Layer 8 of a small transformer language model trained on English Wikipedia (12 layers, counted from 0, width 64).
A neuron adds its activation times its output weights to the MLP's output. To switch it off is to set its activation to zero at one token and run the rest of the model.

Output weights of the MLP neurons that the questions are about. A number n stands for n times 0.0035.
n0: -17 -27 3 -17 49 -9 -58 -24 -22 16 11 47 -17 13 66 18 17 -4 6 6 13 -47 -16 14 -22 -4 -27 53 3 -36 -16 -24 -27 -16 -16 9 -4 7 25 24 31 13 -45 47 26 -18 0 5 -14 14 3 20 -2 24 4 -18 16 -12 -35 -34 24 4 -18 -5
n13: -5 29 -1 -4 4 28 29 27 6 19 2 -44 -21 -22 19 3 13 -3 0 19 -19 1 -32 7 8 -35 20 -3 39 -5 -20 -27 -34 -9 -5 7 6 11 -9 0 -15 39 -20 -23 -22 30 6 16 7 11 -33 34 -26 -21 23 -17 5 -14 20 -20 28 12 0 10
n79: -16 -9 35 22 -14 -14 24 -12 38 5 -37 -47 -17 -20 -1 -2 53 -2 -14 -30 18 20 11 -12 -13 1 -33 36 5 13 38 -1 -13 -4 15 -4 -67 -32 -9 -2 -18 -12 -8 12 3 22 -13 21 7 29 -2 -2 -9 -19 1 -15 0 9 5 5 14 11 9 19
n82: -47 42 -31 -19 -51 17 10 21 -4 32 -5 -17 9 0 -6 -2 -21 -29 11 -27 -5 33 22 -15 4 -22 5 19 -20 46 32 -3 7 1 4 -42 40 -12 2 1 34 -19 -18 -15 -15 -2 35 37 18 26 12 -1 -24 62 -48 -38 10 6 0 -40 -7 -19 37 -4
n99: 31 14 3 -18 -4 -20 -4 -27 -31 5 19 37 53 -27 -38 -28 -6 10 -14 -2 21 -13 -6 7 43 -17 6 23 -3 -29 -5 -1 11 7 -16 38 9 -19 -1 -42 -19 29 -26 0 33 46 16 -11 14 1 -56 14 -29 -10 -1 56 -15 29 38 -61 -2 28 -44 -20
n126: -16 -28 -9 -5 25 -35 11 24 44 15 27 37 15 10 -75 14 27 31 19 -21 5 -16 28 8 -41 -10 -20 -4 49 -3 25 10 -21 25 25 -10 -8 -1 -12 44 19 -1 3 2 -27 19 -11 -16 -53 5 -15 1 -11 7 -20 -40 10 -9 -34 -4 -3 30 4 -32
n129: 10 25 6 4 -7 8 16 68 -70 -3 -36 -23 5 38 -31 15 -67 -1 19 -12 -56 28 0 -30 -38 -13 37 27 6 17 93 -1 -55 -43 -14 1 56 -72 44 -5 -49 -5 18 -37 -48 -14 19 -16 41 8 22 -24 12 29 15 2 9 20 27 46 -45 -18 20 40
n141: 17 -56 -14 -1 -28 45 -35 34 -9 18 5 -12 -18 -19 -39 -7 56 -57 12 -18 35 24 -24 -21 8 30 -7 45 16 1 27 14 51 -7 1 -31 -37 33 41 -25 1 -31 -35 -28 0 -24 14 -34 -9 0 -3 43 -43 -8 -8 -3 5 2 37 34 37 24 -34 31
n178: -7 -2 -19 36 -18 -6 15 -14 -8 50 4 0 -20 26 -24 9 8 0 10 -20 2 -8 -16 -8 -3 -28 11 8 24 -19 -2 11 5 23 -38 6 -22 10 14 28 -20 6 -8 -8 7 47 7 33 -24 -23 -37 28 2 -3 16 -2 -5 29 -9 19 -12 -33 -35 22
n190: -6 5 79 -39 21 27 21 -21 13 4 40 0 -5 -36 -25 1 9 -14 -1 -22 -2 22 15 11 7 32 -11 6 -6 -17 -5 -43 7 -56 -1 -9 -13 19 6 -27 30 12 -9 47 2 -31 -36 9 56 10 7 -25 -20 -21 10 -2 -15 15 16 8 -44 5 17 13
n234: -6 43 -13 13 -3 -48 15 33 9 -34 -12 -1 -20 11 -43 3 -59 -3 -10 34 2 12 -1 12 15 14 1 -20 17 23 -6 44 -31 -27 31 13 36 -59 -21 -33 -7 -4 -6 -5 11 34 44 -12 -8 47 21 49 -1 -16 26 24 -8 9 -10 -23 -59 -14 -25 -4
n236: 37 -2 22 -55 7 -15 -2 -14 28 -8 -14 4 10 -2 34 13 -26 45 -13 -24 -67 31 3 26 -23 -5 6 -30 -11 18 -67 -3 -1 -16 -18 23 39 23 -7 27 -17 39 20 -19 24 -62 -6 -6 -8 6 13 2 3 9 -6 0 4 -3 -21 7 -31 7 30 31
n240: 40 31 10 -12 -21 -10 -8 -11 -13 -22 -33 20 16 -25 10 -4 -11 9 -19 18 -59 -18 11 19 -9 -21 -23 0 -31 10 -53 1 -4 46 16 15 2 -17 56 13 21 -30 19 -41 -16 -19 -5 -1 36 18 -10 19 -24 17 4 40 -12 23 19 10 10 6 2 -23
n252: -29 11 16 -23 6 5 8 23 -6 -7 -39 -11 1 -5 41 11 16 -9 11 -2 4 -3 -8 3 26 0 -13 1 3 -15 32 3 -10 23 22 -25 -27 6 -7 12 12 8 10 20 -12 -24 22 8 -16 -13 5 -27 -41 -21 -14 -13 18 9 -54 -32 48 20 23 -2
n262: -20 -6 19 7 30 -5 2 -3 35 11 -8 -11 4 -11 20 26 6 -27 -4 2 -2 34 -22 23 2 18 -41 49 24 -17 30 16 -32 13 41 40 -30 -2 -7 -21 25 -4 14 -13 5 -2 -37 -31 18 -12 15 -27 -54 14 1 5 1 -11 -21 -25 -14 14 8 -39
n275: -56 -3 -15 30 -6 33 -7 -52 2 -36 -20 -8 -16 50 46 -15 18 12 -22 -58 -10 -13 15 73 20 10 17 2 -6 -25 36 44 -12 -15 0 -16 6 5 42 -30 -11 -18 27 31 3 -9 22 12 1 29 -3 -11 19 24 -32 -26 31 -17 -28 -22 -8 3 -1 -36

Each question names a token from some text and the token that comes next. It shows the activations a of the neurons there, in the order above. A number n stands for n times 0.048.

Then comes g, the gradient of the next token's log-probability with respect to the MLP's output, scaled to length 1. A neuron's effect is roughly proportional to its activation times (output weights . g). A number n stands for n times 0.0046.

"\n", then "\n"
a: 80 9 52 46 -1 -1 57 -1 3 23 -3 0 0 83 84 10
g: -30 4 0 -9 2 2 -9 -19 -6 3 21 14 -61 1 17 -38 -22 20 6 -55 2 25 -22 -10 -18 26 26 24 -1 -21 62 16 -35 23 -27 -51 34 -53 -2 -8 -20 10 17 12 -23 -31 6 84 50 -4 -11 23 7 29 0 -26 4 6 14 -11 50 -11 23 -30
Switching off which neuron hurts the next token most? n129

",", then " he"
a: 51 2 22 -3 -3 5 -2 2 -3 14 4 -3 -4 4 27 -1
g: -10 2 -25 3 11 -32 14 20 -56 20 -34 -38 14 0 20 33 -6 -59 30 -23 18 11 64 -7 -6 -9 -52 32 -7 -44 14 -33 25 16 19 5 35 -32 11 11 -35 30 1 -15 32 31 -32 -4 -4 -1 -24 37 -24 -24 16 41 15 -27 36 4 -3 -42 -8 45
Which two neurons, each switched off alone, lower its probability most, in order? n79, n0

" U", then "V"
a: 0 19 -2 -2 37 -3 -2 -1 -3 -3 -1 17 4 -1 -2 -2
g: -27 42 35 -40 -44 8 -13 -42 -10 57 -21 -70 -4 -44 -10 -24 5 20 -25 17 -51 -15 2 -3 24 33 34 17 -16 18 11 12 47 1 4 40 16 -42 -5 13 2 -1 -26 5 7 22 4 -14 -46 -1 19 27 26 8 -14 -6 16 -15 -2 -54 7 56 9 19
Which two neurons, each switched off alone, lower its probability most, in order? n99, n13

"A", then "L"
a: -3 -2 1 0 -2 -1 0 3 -3 28 -1 41 -3 -3 -2 0
g: -39 -1 48 -6 10 5 38 -7 -15 27 -9 -16 11 -13 -49 -40 14 -15 41 38 51 -38 44 29 14 -14 -28 -3 -10 -1 27 -50 -10 -46 26 26 -3 -13 3 17 -26 21 -35 -27 12 5 5 -46 -20 20 41 45 27 -30 13 38 3 -7 -20 -27 2 -16 26 -44
Switching off which neuron hurts the next token most? n190

" New", then "ton"
a: 0 2 -2 -2 -4 15 0 -1 1 7 0 17 18 -2 2 -3
g: 19 32 -29 -23 13 -26 0 24 -54 8 -25 81 -28 32 -5 11 -11 -28 26 -14 19 46 26 3 -1 -18 -22 -41 14 -28 -24 5 -31 13 -8 -16 -7 46 42 13 27 -25 -16 -33 15 8 14 12 24 -15 25 1 13 -59 11 6 -22 -12 -26 6 -13 -42 -2 68
Which neuron, switched off, raises the next token's probability most? n126

"th", then "ood"
a: -4 -4 -2 -1 0 -1 0 -1 -1 3 0 13 -3 -1 -3 0
g: -6 -11 1 -7 -34 2 14 -6 -41 47 -25 -10 18 -46 -31 27 13 8 22 -6 10 -43 16 -2 -48 44 42 -24 -25 27 -52 19 -2 14 -12 -19 -12 -11 -13 -24 16 34 -14 22 -11 -5 -22 39 35 22 -7 65 6 23 -23 62 -18 12 -42 17 25 -41 -29 16
Switching off which neuron hurts the next token most? n262

" O", then "per"
a: -3 7 -1 -1 30 1 -3 -1 1 -3 -4 13 10 0 -1 -4
g: 26 -6 -5 -6 38 2 -1 58 12 9 -20 25 28 22 -11 32 -24 -1 -36 -8 -32 -32 -1 -25 48 -30 -8 -6 -26 -37 -18 -1 4 -73 2 46 12 28 21 -3 -7 -17 7 6 70 -2 32 13 -15 14 15 -8 12 -24 26 -14 -49 -12 -19 53 -35 10 -56 -1
Which two neurons, each switched off alone, lower its probability most, in order? n99, n236

"ial", then " serv"
a: -2 6 -3 -2 -2 -3 -3 0 -3 19 -2 17 0 -2 12 0
g: 9 -28 32 -6 -19 -23 0 29 1 -4 39 -6 -46 7 -13 29 -6 48 -7 -16 24 8 -60 9 23 16 -10 -5 36 -8 -6 -15 -33 -28 66 -4 24 -44 -47 -58 -24 -21 6 -3 9 3 -7 37 2 7 24 11 -5 -19 64 -4 -25 42 23 29 17 -15 -6 -55
Switching off which neuron hurts the next token most? n190

"tt", then " |"
a: 0 -4 8 0 -1 0 0 -2 -2 23 0 55 23 -2 -2 0
g: -27 -3 -7 22 -38 -9 -15 7 69 -20 -3 -40 -32 18 30 7 1 3 -20 -50 25 -17 -29 5 23 -5 17 -2 -1 -24 15 -31 38 47 23 11 -20 -14 -29 18 33 4 -35 49 -16 -40 -7 25 -16 9 -34 -57 -11 13 20 -20 -17 -13 52 -20 28 38 25 48
Which two neurons, each switched off alone, lower its probability most, in order? n79, n190

" Church", then " h"
a: 0 7 44 0 -1 -3 -1 0 25 -3 -2 35 14 -3 -3 -1
g: 0 -27 21 -13 -7 -21 -6 7 -29 -8 -20 16 -10 17 12 65 4 15 -42 -20 20 -62 42 -19 -3 47 -18 -26 31 -33 -20 13 -7 10 -20 -10 -2 76 -7 -27 -17 0 -2 22 -1 14 3 -1 -23 22 -29 41 -7 -10 58 74 -16 4 -21 24 -13 -31 -35 9
Switching off which neuron hurts the next token most? n178

"al", then " Order"
a: -1 -3 -2 -1 0 4 0 0 -4 -2 -3 17 -3 -2 -3 0
g: 2 -13 15 15 -43 29 -33 8 2 33 -1 -26 41 12 -16 -13 34 -9 17 12 -30 -33 -53 36 25 -20 16 -15 -27 21 -11 11 4 28 -9 30 -31 10 -25 -16 14 18 -17 33 -36 -76 -25 13 0 1 -7 -38 0 4 9 -24 21 -42 60 10 56 -2 54 -6
Switching off which neuron hurts the next token most? n234

" 1995", then ");"
a: -2 6 -4 -2 -3 14 -3 -1 -3 23 -2 45 26 -1 -3 -2
g: 16 -69 24 4 -2 -28 54 79 17 9 -9 -22 -9 5 -3 -29 -5 -27 1 24 -41 21 -1 34 -5 -16 15 35 -17 22 -53 21 -21 10 0 -38 -17 -22 -14 38 17 -23 -3 10 20 -1 28 -24 -12 0 2 12 30 -12 42 -49 -23 0 19 -46 -21 59 1 -5
Which neuron, switched off, raises the next token's probability most? n190

"ly", then "a"
a: -4 -2 -3 0 -4 0 0 0 -3 6 0 23 2 0 -2 2
g: 20 -13 -35 -22 35 18 -7 -19 -20 -23 2 -34 23 -8 23 -38 14 -8 11 35 -39 36 30 6 -2 4 -14 -6 -16 -5 -15 20 14 -29 -56 -27 -6 -61 46 -4 11 -11 24 2 14 28 6 20 10 -48 9 48 29 8 -75 -1 65 22 -28 10 -14 31 23 -14
Switching off which neuron hurts the next token most? n236

" After", then " comp"
a: 68 6 2 -2 32 15 -1 11 -3 16 -1 -3 -1 -2 24 5
g: 22 4 -24 23 -36 -27 -40 13 -44 -27 -43 -43 -32 12 22 -20 -21 11 46 -4 27 -6 41 -70 17 61 -12 -12 -19 36 -9 -45 16 9 45 22 -14 -4 -10 -33 11 -14 -7 51 28 14 22 6 -22 -8 -22 14 -9 -13 35 18 1 1 30 13 -22 -3 -3 46
Switching off which neuron hurts the next token most? n141

" a", then " state"
a: 21 15 -3 -2 -3 -3 -3 -1 -4 0 -3 -3 -3 5 6 -3
g: -30 -24 4 0 -15 2 14 10 33 1 32 -15 -51 -43 1 44 -9 -34 -31 -26 -13 33 28 -16 10 -26 18 -30 3 51 -40 36 30 30 0 -14 -31 -7 14 -51 2 39 -15 -18 17 -29 -4 -4 46 23 -16 2 10 -22 -22 16 -7 67 -10 30 59 3 -22 -32
Which neuron, switched off, raises the next token's probability most? n0

" of", then " New"
a: 7 -4 -1 3 -4 16 -3 0 5 0 -3 -3 -3 31 36 -3
g: -44 -3 11 -38 -23 -11 1 -27 -14 22 -22 2 25 14 -29 -20 -13 6 7 -11 56 34 -7 -11 -27 13 -22 -34 20 0 -7 -26 -41 22 79 33 18 18 -32 -10 -9 29 -42 -11 -8 17 37 -6 -12 72 5 44 37 20 -14 6 -17 -25 18 -56 16 9 -27 7
Switching off which neuron hurts the next token most? n126

" (R", then ")"
a: -2 8 0 -1 -2 0 -4 -3 -3 11 -1 34 15 -2 -3 -3
g: -29 -21 6 11 -72 47 10 0 14 15 -3 -33 -22 31 7 30 14 34 11 25 7 -24 -35 -9 43 -7 2 0 1 -10 -12 -21 -11 15 25 -37 -24 -52 -26 32 -6 3 -54 38 -4 -62 21 19 -20 14 -29 -35 2 13 29 0 -30 -4 57 42 6 5 31 30
Switching off which neuron hurts the next token most? n13

"nd", then "rew"
a: -3 -3 -3 0 -1 -3 0 -1 -1 5 0 41 -2 -1 4 -2
g: -17 -26 35 1 36 -1 -1 -1 9 -4 5 -10 37 -78 -22 16 25 29 11 -9 -16 -17 -47 11 9 -4 53 -8 -21 -1 53 28 -14 12 -13 3 10 1 -20 -14 -23 13 -15 -2 -11 7 -67 -33 -4 22 45 22 -30 53 13 42 -3 7 20 -3 30 -42 -59 -23
Switching off which neuron hurts the next token most? n262

" Re", then "leg"
a: 0 -4 0 -1 -2 0 0 -3 -2 23 0 58 61 0 0 -2
g: 11 -3 41 31 -31 -41 -30 -21 30 -39 -20 6 58 -40 2 24 -15 -54 5 -26 21 15 -33 48 21 -28 9 -21 17 14 -17 -52 12 -7 -27 31 22 12 -15 -13 15 -1 -15 40 -29 21 9 -28 14 -4 -29 17 -6 48 24 45 38 -2 25 -41 -25 -9 23 -25
Switching off which neuron hurts the next token most? n240

" Thomas", then " E"
a: 0 3 42 0 -1 0 -2 0 7 -1 0 33 -1 7 -3 -1
g: -24 -21 -8 -23 19 -14 33 -45 47 -31 -24 24 -27 -26 -8 -8 27 2 22 -50 9 3 -10 50 0 -33 -1 -16 25 -14 40 -12 -10 18 -26 -1 -28 56 -14 35 2 -1 -51 0 23 -12 -20 -3 -13 20 16 2 10 53 -25 14 -1 -6 -28 -44 90 14 12 10
Switching off which neuron hurts the next token most? n79

" a", then " second"
a: 11 2 -3 1 -3 4 4 -1 -3 5 -2 6 -3 4 8 -4
g: -9 38 11 -13 9 -10 -46 -15 2 11 14 3 61 0 -14 16 34 36 -48 -40 29 -13 -9 -18 8 8 -58 -27 16 -8 -20 22 -56 -42 -3 54 10 60 -2 2 3 -13 33 38 -16 56 13 0 -8 3 -58 -22 12 -22 20 12 3 -30 -21 4 16 -22 14 -5
Which neuron, switched off, raises the next token's probability most? n129

" in", then " the"
a: 5 -3 13 -3 3 11 3 0 1 15 -3 0 -3 39 29 -2
g: 61 0 -10 1 67 50 15 -16 16 -23 23 11 -47 -5 21 37 31 39 8 23 -69 16 -41 -9 3 22 -13 9 -6 -11 31 -7 8 0 -30 -45 -16 6 -9 14 1 -32 15 -29 -25 0 -1 9 -36 -18 -12 -24 42 -28 15 -19 4 55 -36 3 13 10 -16 -46
Switching off which neuron hurts the next token most? n252

" of", then " Saint"
a: -3 -2 -3 1 -2 14 -3 0 2 0 -3 -3 -4 24 43 -3
g: -16 -25 12 30 22 -37 19 11 30 -16 26 -50 25 -36 -32 -23 -1 -68 0 31 32 -20 -6 21 -25 -46 -9 -8 11 19 -25 -5 22 -3 32 27 23 32 -7 3 2 5 19 30 30 -59 -4 35 28 21 2 -39 -7 44 -29 -12 12 42 6 17 -44 -11 -3 -55
Switching off which neuron hurts the next token most? n262

"im", then "and"
a: -2 17 -3 -3 -3 -3 -1 0 -4 -3 -1 2 -1 -1 -3 -1
g: -38 10 -9 13 16 12 -25 -27 15 8 37 -16 36 -17 19 21 -2 1 -28 -65 12 4 -23 -18 0 64 14 -3 -4 6 -30 -11 -58 11 8 37 10 6 37 53 -14 -47 12 1 42 -17 -15 -7 -3 3 -10 22 -27 -6 46 10 -20 -11 -47 -42 65 -11 -26 29
Switching off which neuron hurts the next token most? n13

" A", then "thlet"
a: -3 -3 -3 0 -3 -1 -1 0 -3 13 0 34 29 0 -1 -2
g: 0 5 32 -4 -18 -42 45 27 7 15 -2 -12 -6 -18 -16 38 7 2 -9 11 14 25 -42 -38 27 -12 38 -13 -9 -23 -54 31 -6 -3 -2 17 -22 46 -56 -28 34 -2 44 18 -23 -41 -1 -1 -42 1 -17 -32 -9 1 80 54 -17 -12 26 24 -6 13 -21 -18
Switching off which neuron hurts the next token most? n236

" in", then " Flor"
a: 23 1 -4 -1 8 21 0 -1 -3 4 -4 0 -4 24 29 -3
g: -52 -29 11 -16 -29 -15 1 -12 -6 27 9 -11 -36 13 1 -46 -12 -57 0 -49 31 0 18 37 -13 -19 -32 -19 -9 8 12 15 -18 13 45 13 -5 39 -3 0 -18 33 -33 -14 37 -28 -6 -29 68 44 8 60 -3 46 -38 -2 -6 18 40 -12 -9 18 -2 23
Switching off which neuron hurts the next token most? n262

" |", then " 17"
a: 0 -4 -2 -3 0 0 -1 -3 -4 7 0 23 7 15 -3 -1
g: 6 17 8 -29 -42 6 2 4 6 -37 5 21 34 9 -49 -16 11 34 -58 -2 7 -39 -33 65 -26 34 48 -37 6 -28 -2 15 -3 -4 -49 44 7 33 34 11 7 1 16 -9 8 19 -33 -19 -11 -15 37 -31 -13 46 -42 -11 -26 53 -12 9 -18 9 20 1
Switching off which neuron hurts the next token most? n236

"ally", then " announced"
a: 21 25 9 0 -4 -3 0 3 -3 2 -3 35 -3 -3 -3 0
g: -1 25 12 -25 -59 22 -21 -8 34 -20 0 -10 -20 -13 -30 11 7 5 19 -40 23 -22 19 -17 28 10 5 12 12 49 -47 20 -13 20 -35 -40 0 -18 7 -20 -4 18 -25 -15 25 -9 14 19 11 -2 -51 16 0 6 52 34 33 -87 68 12 17 -21 -11 18
Switching off which neuron hurts the next token most? n13

"ut", then "y"
a: -3 9 0 -2 1 0 0 -2 4 -3 0 8 -3 -1 -3 0
g: -20 -5 6 12 -38 27 16 -45 -11 -3 30 -48 -21 34 -2 -11 40 -11 23 45 -10 -6 -14 24 24 29 -40 -39 -44 38 -10 4 -47 22 33 34 18 -21 -11 19 -4 1 -59 38 -14 -27 38 -15 -25 -35 -45 2 21 4 19 8 -7 3 54 11 -4 -4 44 -22
Switching off which neuron hurts the next token most? n13

"ed", then "om"
a: -3 0 0 -3 0 -1 0 -1 -2 -2 41 -2 1 0 -3 -2
g: -21 74 4 -15 -31 12 15 -22 -23 25 11 16 -13 -28 -29 -2 11 24 3 -2 39 23 -9 24 -31 -6 -8 13 4 -13 24 -1 -77 -40 27 8 11 10 -12 -7 35 -15 40 -39 -22 24 -45 16 -28 -9 2 19 20 0 -21 44 9 17 -60 16 42 -54 30 -5
Switching off which neuron hurts the next token most? n234

",", then " M"
a: 5 14 1 -3 -2 10 -3 -1 5 -3 12 2 -3 -3 33 -1
g: -7 -51 -8 2 30 17 27 13 26 -7 -23 26 18 9 9 -47 18 46 -2 -43 -20 3 -51 23 11 -3 14 6 -20 5 14 3 23 -4 -28 -18 -45 24 -8 44 33 -19 -10 12 -48 -33 3 -11 5 10 37 10 -22 47 -45 -35 36 0 -18 -71 20 51 13 10
Which neuron, switched off, raises the next token's probability most? n234

" Sen", then "ior"
a: 0 -3 -2 -2 -2 1 -3 0 3 -4 -3 30 23 0 -2 -4
g: -19 9 -28 4 -27 1 36 -4 14 5 -51 65 -11 6 13 8 -30 -5 -21 27 35 47 -16 -26 4 -6 40 -29 -16 -33 45 -49 11 19 9 8 -5 3 11 65 -2 14 -28 10 0 -23 7 -54 -52 27 16 -55 25 -7 12 31 -34 -17 2 -6 2 -1 -18 42
Which neuron, switched off, raises the next token's probability most? n240

" of", then " O"
a: 56 16 23 2 6 11 -1 -1 -1 0 -3 -3 -2 61 66 -3
g: -65 -8 23 9 -51 -41 -26 -3 30 35 3 10 -5 -16 11 -37 -4 -3 -37 -6 30 -12 16 15 -33 -15 -5 -3 6 19 4 -23 -21 -10 31 30 -5 8 16 23 5 8 14 -7 17 -49 31 -58 33 29 41 40 10 50 -29 -17 28 -29 35 -55 25 -35 -4 30
Switching off which neuron hurts the next token most? n0

"6", then "th"
a: 0 11 -1 -1 -1 -4 -1 0 7 -3 -1 12 -1 -1 -2 -1
g: 29 17 -18 15 -27 -27 11 -17 -27 -6 11 -10 29 37 -55 8 7 7 19 2 -38 31 2 -4 5 27 41 -17 28 -11 -51 -7 11 33 -17 29 1 11 -2 19 29 -31 80 -10 17 1 -26 -12 22 -29 -32 -52 -14 -49 26 -1 -15 -67 38 19 -20 -8 17 18
Switching off which neuron hurts the next token most? n236

"a,", then " J"
a: 18 16 -2 7 42 6 -3 -1 -4 9 20 -1 -3 -4 15 -3
g: -9 1 -7 -7 1 32 18 -11 44 -23 -10 33 18 38 -1 -31 -26 5 -29 -22 -3 9 -43 48 -29 -24 23 -9 -14 11 14 22 7 4 -29 6 -20 33 41 23 38 1 -11 5 -13 -43 9 -18 3 3 21 -26 0 31 -65 -42 -14 49 -12 -65 -6 77 9 -16
Which neuron, switched off, raises the next token's probability most? n234

"-", then " Q"
a: -1 31 -2 -3 -3 0 -3 -3 -3 -1 0 7 1 17 -4 -3
g: -17 59 30 -2 -18 -10 3 -39 31 -37 37 7 24 -3 22 31 -29 -24 -48 -16 -10 16 -19 -24 -31 -48 23 -14 68 18 2 -8 28 15 -41 -5 13 -3 33 -10 -27 16 5 -46 13 25 -7 13 -26 8 39 -67 2 14 10 17 -21 22 9 -45 42 2 9 -8
Switching off which neuron hurts the next token most? n13

".", then " As"
a: 95 14 47 68 -3 5 38 7 16 16 -3 -1 -2 86 82 8
g: -14 0 31 2 61 -13 -38 -65 21 -19 3 -6 61 16 -27 -15 24 32 -31 31 -19 -6 -15 15 2 -35 -27 26 59 -18 43 -17 3 -22 2 -1 -43 4 26 -11 10 -11 9 -10 20 -12 21 -10 -35 22 -5 14 4 1 -88 15 -19 45 27 -9 -4 3 -13 5
Switching off which neuron hurts the next token most? n0

" the", then " University"
a: -1 10 0 6 -2 10 -2 0 0 -2 -3 -1 -1 25 11 -1
g: -17 -3 33 17 -25 -49 23 21 -59 63 20 36 -61 -1 -33 -8 32 -26 -12 71 -12 37 12 24 15 5 -12 -29 14 1 -9 10 12 -14 46 7 18 -50 -3 -5 -8 19 -11 -16 -25 7 41 7 22 -43 -6 13 -13 -61 -1 -23 -19 7 17 -9 -7 -6 18 7
Switching off which neuron hurts the next token most? n13

"|", then " 1"
a: -3 17 1 -2 -2 0 -3 -2 -4 20 0 6 -1 14 -3 -4
g: 12 -32 5 4 -34 -22 -25 34 -71 10 1 30 14 10 4 5 17 -11 -23 31 9 -2 15 38 -22 -31 31 -33 17 -21 -14 5 31 -11 -40 -24 8 37 40 3 29 -22 -25 -29 23 -13 -35 47 -45 -41 4 -11 -18 -13 52 52 -35 -1 15 37 -17 -5 20 41
Which neuron, switched off, raises the next token's probability most? n252

" E", then "p"
a: -1 -1 -3 0 -3 -2 -2 0 -3 -3 -3 9 6 0 -3 -2
g: 7 -19 -2 28 37 12 -34 57 7 -24 -30 35 -4 53 58 10 -37 -32 -15 1 51 -18 8 -39 19 -20 -4 -19 -35 -40 -16 -23 -7 -38 11 22 27 39 35 29 -15 -26 -3 36 18 -11 10 -16 -37 1 4 -5 17 -28 48 -10 -29 -26 -14 35 -12 -8 -38 18
Which neuron, switched off, raises the next token's probability most? n240